Layer 8 of a small transformer language model trained on English Wikipedia (12 layers, counted from 0, width 64).
A neuron's activation on a vector x is GELU(gate . x) times (in . x), where the dot is the dot product.
The model reads these tokens: "st" "e " "h" "e" "at" ", " "in " "t" "ur" "n" ", " "c" "an " "b" "e " "us" "ed " "for "

The vector x that enters this layer's MLP at each token. A number n stands for n times 0.045.
0 "st": 22 -12 -2 -5 -15 6 -1 11 -3 -7 -23 9 36 28 6 -1 39 -10 3 20 -3 -15 1 21 11 3 -5 -31 -16 12 2 43 -17 -18 31 -17 4 -25 -36 -29 27 -4 -45 9 -10 16 -3 25 -25 -27 32 -21 -15 -37 -29 -9 -48 14 -6 -20 -23 -17 27 -61
1 "e ": -6 -30 37 -43 18 -14 -22 6 -12 -35 -19 39 13 10 -5 7 22 24 16 -16 7 35 0 1 23 30 17 -10 -12 1 -18 -9 13 -8 45 22 -9 -18 19 22 -12 -22 -6 -8 -39 11 -17 -11 -18 -3 -6 80 13 -20 18 5 -13 -9 -15 3 -2 -12 19 -34
2 "h": -19 -37 7 -25 -35 -13 38 2 -24 -8 31 -2 9 -1 -13 23 38 -18 4 -22 -34 -22 1 -13 12 -5 22 28 20 10 1 41 30 3 55 -7 -18 -34 -38 15 -12 -23 -30 -11 -12 35 -1 17 -32 11 24 7 2 -5 -2 18 -36 -15 3 -6 -35 3 -9 5
3 "e": 11 -36 32 -21 -41 4 31 1 -37 -24 16 17 -6 -7 12 35 42 -34 -38 -3 -32 15 30 -3 28 -30 10 9 6 15 -18 26 21 13 45 18 -25 -1 -10 19 3 -24 -34 13 23 -19 -16 20 -6 -19 58 5 -11 -4 -10 27 -9 -11 -17 9 6 -5 1 -38
4 "at": 5 -21 41 17 -54 7 22 6 4 -7 3 44 10 22 19 -12 12 -2 11 -15 2 -58 -18 -14 20 -1 12 -19 5 23 -3 31 -4 37 17 -22 -13 -6 9 3 7 4 -24 23 31 27 12 3 -20 -36 37 -20 4 -9 8 -3 6 -24 -15 -29 10 8 37 -62
5 ", ": -8 -40 30 -22 0 -6 -11 3 -8 -39 -16 10 -14 -2 14 1 20 2 15 0 -9 12 -4 0 16 32 16 -8 -20 12 -25 -17 25 -7 50 -17 -5 -12 3 19 -42 -28 -9 0 -14 -1 -1 0 -41 -13 -1 86 21 -19 24 3 -19 -14 -16 20 -12 -10 11 -41
6 "in ": 12 -27 17 -5 0 -11 11 2 -3 -48 -47 22 11 -10 3 -20 31 2 15 -14 -25 -7 -14 -5 -1 10 -1 -34 23 1 -11 3 51 9 64 22 -12 10 5 7 -27 3 25 4 33 -3 -19 -6 -32 -7 -7 52 28 -16 -16 8 -17 -36 -32 23 -17 -13 -16 -7
7 "t": -15 -9 -2 -11 -14 -45 7 -33 -1 -56 36 6 -10 10 -7 22 24 -8 6 -7 14 -15 -14 -9 23 8 -3 6 24 32 20 40 11 2 39 -20 -10 -34 -9 -5 -11 -5 -35 25 -22 8 -27 27 -15 2 25 4 43 -27 25 17 -28 -13 -23 -38 -21 -3 -38 -1
8 "ur": 33 -35 -11 -26 -22 5 0 -14 -22 -49 4 -10 -18 19 36 -7 46 21 -20 -14 27 6 -3 -7 28 16 35 2 -21 -18 33 32 2 30 -2 -14 -14 0 -33 -2 10 -2 -19 17 -5 -6 -20 23 -28 -17 31 -27 28 22 36 -26 -10 -27 -30 -43 -23 -5 -11 -9
9 "n": 9 12 -5 -46 -58 13 27 22 40 7 4 1 -5 -6 27 -4 40 -7 -10 -30 -1 -38 -20 -1 26 -27 8 -11 -15 -23 -11 38 -5 53 38 -6 1 20 -13 16 10 -18 -11 27 39 14 8 13 2 -15 26 -16 14 -14 -29 11 -14 3 -8 -5 -9 3 31 -30
10 ", ": -14 -33 23 -16 -12 -6 1 4 6 -31 -7 0 -21 -4 13 -1 20 -16 11 7 1 -5 -8 11 7 21 17 3 -28 14 -13 -19 20 2 41 -34 7 -14 -7 10 -49 -20 -12 4 6 -1 0 9 -46 -17 4 95 23 1 14 5 1 -13 -17 38 -23 -5 4 -28
11 "c": -33 -22 30 -24 -3 -22 24 -2 20 -29 36 -2 18 6 -8 20 27 -1 -38 14 0 -14 -23 -4 3 2 28 -26 7 20 21 23 34 1 37 -9 -22 -21 -14 -6 -1 -8 -34 10 -19 6 -2 42 -6 3 37 31 59 -14 -22 20 -46 -6 -14 -16 -24 -7 -31 20
12 "an ": 24 -8 38 -16 8 12 13 15 13 -5 -27 6 6 -10 2 -18 29 11 -26 3 1 -13 -49 21 1 24 29 -30 7 8 -23 15 47 11 50 1 -18 25 22 -11 -26 8 -14 2 33 -18 -28 0 -30 6 29 27 -12 15 27 16 14 -20 -7 22 -57 -15 -13 -1
13 "b": -16 -16 34 0 5 -38 19 5 -20 -39 45 -21 -5 13 8 32 44 -25 -1 5 17 -22 -18 10 15 -14 -7 0 -9 -1 26 19 31 9 3 -22 3 -17 1 7 4 -16 18 44 -36 29 23 21 -25 -7 50 27 41 -18 1 9 -46 -15 -29 5 -15 1 -31 -2
14 "e ": 23 -25 3 5 -30 -3 -8 2 11 -34 8 8 -16 -11 0 -28 54 1 1 -16 2 -5 -15 0 -30 49 3 -14 5 1 -8 18 32 19 16 -15 -19 -9 31 18 -14 -10 -40 24 -4 -12 -6 -8 -17 22 19 63 23 14 27 10 1 -19 -17 19 -62 -15 -13 -4
15 "us": -14 -25 -22 -20 -16 18 10 16 19 -27 -4 29 -43 11 2 12 22 -34 -7 -9 16 -7 -58 -7 43 -26 -7 -22 27 0 -12 26 3 22 4 7 2 -1 47 -8 17 -36 -9 43 8 13 -17 48 0 -43 28 -12 18 1 13 1 -32 6 -7 -11 -40 13 4 -7
16 "ed ": 14 -7 29 -25 -22 0 4 14 31 24 -10 1 -4 -9 -27 3 11 -13 11 -17 5 -14 -19 12 -2 34 11 -8 8 -2 -34 -18 0 14 44 7 25 -2 -3 -3 -33 -20 -22 -7 3 8 -14 3 -53 -20 21 88 44 13 1 12 15 -21 4 23 -13 -1 5 -26
17 "for ": 4 -28 20 -15 -18 0 -2 12 -3 -55 -16 23 7 -17 -19 -18 47 3 13 -14 6 2 -19 4 -16 16 -10 -18 16 4 -14 -7 35 -7 47 -1 5 -6 24 3 -52 0 -8 7 10 -2 -27 1 -26 5 18 82 32 9 17 9 17 -14 -16 10 -29 -3 -2 2

Each question shows the input weights of one neuron of the MLP. A number n stands for n times 0.021.

n178 gate: 5 10 -28 -7 5 4 48 13 -13 -11 -10 13 -28 19 9 27 -15 1 -43 -11 -3 -8 17 8 26 -38 0 -7 -50 38 -35 -23 -35 -5 4 31 21 7 0 8 -25 -5 -37 5 2 13 5 -18 27 12 30 15 -20 -3 0 -3 10 -9 16 6 31 3 -5 11
n178 in: 38 -11 46 3 -1 11 4 16 -9 -10 -6 -22 -5 -11 -24 -10 46 38 10 -38 -18 -20 27 15 2 -42 3 28 1 21 -3 2 6 -25 -9 -6 -6 2 34 -6 10 12 -5 -26 -2 -11 -14 -9 46 7 -4 -6 8 -57 12 18 -11 -25 34 -22 -27 -45 -38 15
On which token does it fire most, and how strongly? 3 "e", at about 20

n49 gate: -21 -19 31 13 -24 -9 -34 34 15 -5 2 12 21 -3 9 14 -8 16 -10 4 -16 17 29 19 -10 -13 16 -12 33 2 16 -4 -10 22 -9 -18 40 -29 20 21 5 -2 42 -6 -16 29 -6 11 -3 32 -13 -18 0 25 -5 30 -1 -29 -30 28 23 -8 -25 -9
n49 in: -48 -9 -21 15 -5 8 0 -7 -6 -14 35 40 16 14 -14 1 -9 18 16 30 -18 -23 27 25 -10 -4 6 5 -10 -22 2 -53 31 33 4 -8 -2 21 -61 25 14 0 40 32 12 -12 -16 -29 -11 15 -7 15 13 17 12 0 -19 11 -8 0 -8 4 -3 -16
On which token does it fire most? 13 "b"

n148 gate: -7 24 -10 22 19 -29 15 28 39 -7 1 -6 14 -13 14 3 -17 14 -33 -18 5 43 -18 -28 -15 21 18 -15 0 20 -5 10 17 12 6 10 -15 -45 29 -4 22 -27 1 10 -33 -51 20 -20 -13 2 -13 -37 16 33 -21 -36 -3 -1 -17 -1 30 -1 3 40
n148 in: 0 -11 -17 -46 -4 -15 -3 -3 24 -13 -5 49 22 25 0 24 30 33 3 24 -37 28 27 34 -11 12 -16 -11 0 11 -10 21 46 25 -59 -24 16 -6 10 -13 20 9 41 -6 -63 -28 14 -4 -31 46 0 26 -18 -8 -13 -12 27 -11 5 -24 -16 22 4 29
On which token does it fire most? 11 "c"

n183 gate: 26 22 -6 -3 -11 14 -5 -15 6 21 -46 -16 17 0 50 34 8 -25 18 -23 -10 13 -10 -6 -15 -19 -30 21 23 4 43 -21 14 -12 47 -11 14 46 -13 24 10 52 11 -6 -15 -51 -16 15 41 22 11 -12 -20 17 8 8 44 6 -39 16 1 -10 24 -15
n183 in: 20 60 -20 -30 -6 -26 14 -52 -15 -2 -19 14 -4 -6 16 7 27 3 -8 43 26 30 20 22 79 -39 16 -3 -36 -4 4 -3 5 -1 -24 -7 -58 2 48 33 -50 -14 -12 17 -8 17 3 -3 -18 39 -4 -5 12 24 -11 -2 7 -44 5 49 -8 13 23 44
Its three highest activations, in order, are on tokens 3 "e", 12 "an ", 9 "n"

n51 gate: -14 14 15 -19 10 -14 15 20 -7 35 15 -32 40 -23 -28 -2 -29 0 10 -24 -4 0 19 18 -10 19 20 19 3 20 -10 -3 25 -27 5 12 -27 -11 -10 15 -15 -25 -19 18 -1 42 0 -14 20 31 -15 -37 -8 13 -20 -20 17 -3 -44 23 -12 31 13 20
n51 in: 22 -9 -8 -13 -24 -25 26 -32 24 8 -29 -12 -18 24 -39 -24 -64 -2 5 -10 -16 -1 -54 -24 0 39 36 -21 11 -8 15 17 13 45 12 -25 51 14 -21 25 7 -2 0 -5 10 -4 -18 5 -12 -8 13 -39 -7 3 -13 33 7 23 -9 -24 33 1 -1 6
On which token does it fire most, and how strongly? 2 "h", at about 1.8

n171 gate: -12 21 7 0 -15 -13 4 1 -24 18 -9 -19 -13 -8 4 -26 39 -19 3 27 -16 14 4 -18 -3 13 11 18 0 -13 -44 47 15 -9 -11 13 20 -39 2 21 -4 -20 26 1 10 24 -28 -41 -1 15 -34 4 12 -37 -45 11 30 8 22 -22 -33 5 -28 5
n171 in: 12 4 -20 7 14 12 39 36 -20 2 21 -1 1 10 -14 6 7 5 46 6 19 -37 -6 -18 31 -34 -6 25 18 -19 38 28 -21 -27 -29 28 7 15 1 -17 6 -1 20 -23 9 -18 -39 10 -44 -14 -65 9 32 -7 19 38 13 -33 -7 -9 -2 21 22 1
On which token does it fire most? 2 "h"

n135 gate: 3 10 -32 -34 11 28 4 -20 -28 14 24 -2 -30 17 17 16 8 26 -39 -1 6 8 16 -9 4 31 -43 -1 34 9 37 -19 6 7 28 20 -18 17 6 1 -9 24 29 -36 13 16 -14 -2 6 44 -31 7 7 -14 -8 24 -32 54 20 -3 -8 -20 -5 -8
n135 in: 25 -27 9 50 -8 -17 -9 -2 40 39 -7 -24 14 3 0 -25 26 9 27 -18 -14 -5 -3 -46 -18 9 14 25 -16 16 3 -15 29 6 -12 8 -43 14 -27 -6 -15 -28 -11 15 -8 -5 15 -12 3 -10 35 -14 20 -39 28 -4 -21 -12 3 30 19 26 41 32
On which token does it fire most? 2 "h"

n102 gate: 22 -2 -21 -46 26 6 4 14 4 17 -9 -6 7 -21 44 1 -15 -14 27 -16 7 -1 -12 18 -16 37 -8 62 35 -6 -12 17 -6 -8 9 21 36 -14 12 36 -7 21 -10 31 -3 -18 24 30 9 24 2 -3 9 6 24 6 32 -8 49 -33 -19 -36 25 21
n102 in: 55 -17 -2 -1 -11 33 -12 14 18 -26 7 3 -19 0 -15 -40 -36 -9 9 1 0 56 -2 -25 38 -5 -8 42 -18 14 -25 -35 -5 7 -3 -29 35 -4 -26 -25 21 17 17 -15 14 11 -49 19 -36 4 16 -20 39 -19 39 -4 10 -46 4 -38 28 9 30 -34
On which token does it fire most? 16 "ed "

n141 gate: -2 -7 -54 51 5 -21 -6 23 33 -7 -19 -3 2 -13 5 18 -18 -5 36 -12 35 -1 -5 -3 7 27 -12 -2 23 59 -16 1 -7 -11 34 -17 23 -37 -14 -17 0 24 -10 -12 29 -3 -1 -9 32 32 15 1 -19 -35 26 6 -6 1 28 -48 -7 -6 -44 7
n141 in: 16 4 -12 -33 -29 -1 -19 10 -48 18 10 44 1 20 6 5 -21 49 28 60 -25 -18 20 5 -38 19 22 1 11 -8 36 -22 3 41 20 -14 -24 -14 18 0 -33 -11 3 35 34 0 -31 41 -3 18 -24 -22 31 -20 14 8 22 -28 28 3 10 23 4 -1
On which token does it fire most? 7 "t"

n22 gate: -17 53 -30 35 -15 20 -6 12 -10 34 -16 33 14 8 -1 28 18 2 11 8 61 19 16 26 -36 17 14 -3 -1 18 5 -11 33 50 -29 0 -1 8 -35 42 -18 -2 -6 -4 -16 -8 26 12 -41 18 -20 -18 -16 1 -6 25 -13 18 -35 -26 48 -27 -15 1
n22 in: 30 23 2 -39 3 30 9 1 11 0 -12 44 -2 11 21 -1 -20 37 5 -2 1 6 5 3 59 18 40 22 3 24 -34 0 5 -11 -3 29 -7 54 -12 4 -49 -4 -28 -23 51 -1 14 -13 -30 25 36 -41 -18 25 9 30 31 20 -28 -38 25 -47 -48 -15
On which token does it fire most? 13 "b"

n107 gate: -4 22 -2 1 -38 -30 9 -33 23 7 -17 -3 -1 -18 -3 -10 1 -19 -31 17 -10 -17 14 14 -19 -22 -2 4 -13 37 -23 -44 -11 -2 22 -33 5 16 -20 15 6 33 4 36 -25 5 -32 -15 -40 18 -19 -2 -55 24 0 5 -1 17 -65 28 4 30 25 11
n107 in: 1 22 -18 -30 -6 -11 23 -9 -20 -12 5 27 17 20 -23 -12 49 5 -17 15 -10 -1 5 4 -21 -10 12 -19 -56 59 7 -20 5 -18 -13 -24 -27 15 -23 -23 -4 7 -33 2 34 -49 27 5 -32 15 -28 -17 18 22 -2 -48 27 4 -20 16 20 16 -24 -1
Its three highest activations, in order, are on tokens 10 ", ", 12 "an ", 3 "e"

n77 gate: 36 -3 -26 -9 -1 40 -31 -3 -39 76 -21 -9 -28 26 45 -13 9 -3 -13 -7 32 -45 13 -7 -17 30 20 5 15 4 -12 -31 -8 22 -9 -10 10 1 -11 -12 5 -6 -8 -5 9 20 -5 14 22 48 7 8 -9 6 10 -2 20 -13 28 -26 -26 -1 -2 14
n77 in: 27 33 6 -14 32 13 24 -12 -23 6 -52 44 -3 -23 36 -37 0 69 7 -22 6 7 -2 6 -4 18 -14 -7 -12 -33 26 2 16 26 0 -8 4 24 28 6 6 24 -24 8 -18 -45 22 43 7 36 25 -31 34 -15 9 -9 1 -6 7 10 -36 14 20 12
On which token does it fire most, and how strongly? 8 "ur", at about 21

n126 gate: -24 6 22 -19 -34 -7 2 25 23 19 8 -35 -39 -1 22 29 -14 8 4 37 -25 39 15 -1 5 10 14 -2 -33 -1 -32 -8 -16 2 11 -24 -8 3 -22 20 31 2 -2 -64 0 -21 -26 -2 12 46 -9 -4 -17 -6 15 9 -27 19 15 19 -39 14 -3 -3
n126 in: -1 -29 55 -3 -4 -12 13 4 -7 18 25 12 -16 -1 3 17 -44 22 17 17 31 -31 -1 -8 -30 -19 -9 -8 -12 12 23 1 6 -33 -15 -6 15 -20 -4 31 12 -26 33 -60 17 7 23 -10 -9 28 -8 -11 26 -15 -37 -30 -10 -3 -21 18 -30 24 -12 63
On which token does it fire most, and how strongly? 2 "h", at about 5

n167 gate: -4 -16 1 32 -17 -20 -10 5 5 -2 30 -42 -20 28 -10 -1 -14 -32 -8 -11 18 49 -19 7 30 1 14 27 -26 -1 12 0 -15 -55 -4 -14 12 -7 -1 10 6 18 -17 -11 -29 -6 24 -11 -26 -13 13 -6 -4 9 29 5 8 -9 19 59 18 4 -44 -9
n167 in: 4 1 -35 11 -7 -21 -7 24 -22 -14 2 74 -49 7 7 -21 -7 13 -2 -27 -59 0 -31 18 7 9 -9 -32 7 -28 -43 -3 -14 -4 4 -23 10 -7 4 -32 -7 -21 -35 18 23 6 -51 16 29 -15 -23 23 -39 17 -3 3 12 11 12 10 -27 11 -37 -6
On which token does it fire most? 10 ", "

n180 gate: -20 -3 7 5 22 15 4 26 24 21 26 -26 -4 -5 17 4 9 -50 11 0 24 -9 30 -13 -20 36 -7 37 -16 32 -23 -6 -32 -16 40 38 -6 -14 4 9 4 1 -15 4 -17 0 11 -19 -16 -6 34 -16 25 62 21 -13 14 3 34 17 -40 -8 23 -18
n180 in: -25 24 -15 -10 -42 -4 9 27 10 18 -9 4 30 -20 -56 -4 24 -14 22 -8 38 -18 -34 -20 14 0 -22 -14 -5 -6 -5 -14 2 0 -6 5 -34 17 16 18 -22 -47 13 -3 18 -7 -18 -20 23 13 13 0 21 -34 -19 -17 -3 -22 3 42 -8 -4 -59 31
On which token does it fire most? 16 "ed "

n42 gate: -25 3 -27 57 27 1 29 18 -3 35 2 -35 43 -41 -3 45 -7 4 -20 28 -18 -19 -23 7 -9 31 15 25 -9 31 -8 -13 -6 28 29 25 47 -15 4 -16 -24 15 -1 -11 -52 8 -18 -25 18 3 10 -6 -43 -15 33 1 40 44 -10 24 3 26 -1 -6
n42 in: -34 -8 -30 -54 -28 27 -34 -15 34 47 36 -10 37 41 -41 -28 -29 45 -55 9 19 24 -28 44 -19 2 0 37 42 -24 8 14 44 1 13 -18 19 -21 -34 -34 -13 30 -21 -20 -12 46 27 8 32 -8 -31 -19 15 28 6 26 -2 0 -36 -11 -18 -3 -20 -31
On which token does it fire most, and how strongly? 10 ", ", at about 0.24

n30 gate: -39 -6 -9 -29 -30 -15 9 -8 -23 37 29 36 19 51 18 -40 11 -40 12 15 -1 8 8 -9 40 -7 14 -11 32 20 -12 5 -24 -17 -8 -15 29 12 30 31 13 13 8 -13 9 -18 9 5 0 -21 0 -10 -1 2 -28 4 28 8 32 -11 36 3 -7 28
n30 in: 12 0 9 -22 19 16 15 -2 8 27 15 -2 3 -42 48 33 -8 11 -32 -4 -11 -28 -8 -21 -51 14 13 -6 8 -29 -26 10 0 42 25 -12 -42 -16 5 40 42 24 19 7 33 -23 21 -36 3 30 -24 11 2 11 -22 27 17 36 24 8 -11 -41 34 -22
Its three highest activations, in order, are on tokens 9 "n", 4 "at", 3 "e"

n10 gate: 24 27 5 -39 -14 9 1 -21 0 9 -11 16 -20 6 19 -25 -41 -22 43 35 6 -8 13 11 -9 83 -18 -4 15 19 5 12 -5 -24 -47 1 25 -6 -3 -27 14 -17 -14 -7 -15 37 -8 1 17 7 13 10 51 20 -24 33 25 -34 19 -32 12 -21 7 33
n10 in: 14 -22 -8 -54 -35 -42 -36 -9 24 -1 17 -5 -36 11 12 -55 -53 14 -20 -17 -23 22 39 -20 23 -17 -24 -6 -1 9 -17 34 7 1 11 28 43 26 45 -68 -38 -10 -34 5 -7 10 6 33 -24 21 12 -9 34 -24 -15 -6 23 -31 30 -1 20 -7 1 38
Its two highest activations, in order, are on tokens 16 "ed ", 7 "t"

n88 gate: 3 1 -25 20 -17 -7 24 5 6 -40 -42 -35 9 -23 33 -53 7 -2 7 1 0 -25 1 38 -2 12 34 -14 -12 25 -15 -37 10 -17 12 -4 6 1 8 0 11 -20 26 5 2 -14 37 -25 1 -19 -5 -70 -1 -4 -18 4 10 17 19 -7 38 34 -42 -7
n88 in: -16 23 -13 60 -19 -29 -14 37 -14 -51 -20 2 29 17 17 -50 -16 34 11 41 16 21 -28 52 -12 10 31 -32 -5 -6 -10 8 -22 -19 22 19 -16 -8 35 -11 4 -1 -27 -19 4 31 34 -19 52 0 11 -19 18 1 -40 6 -6 -5 -47 -15 -12 17 28 5
On which token does it fire most? 4 "at"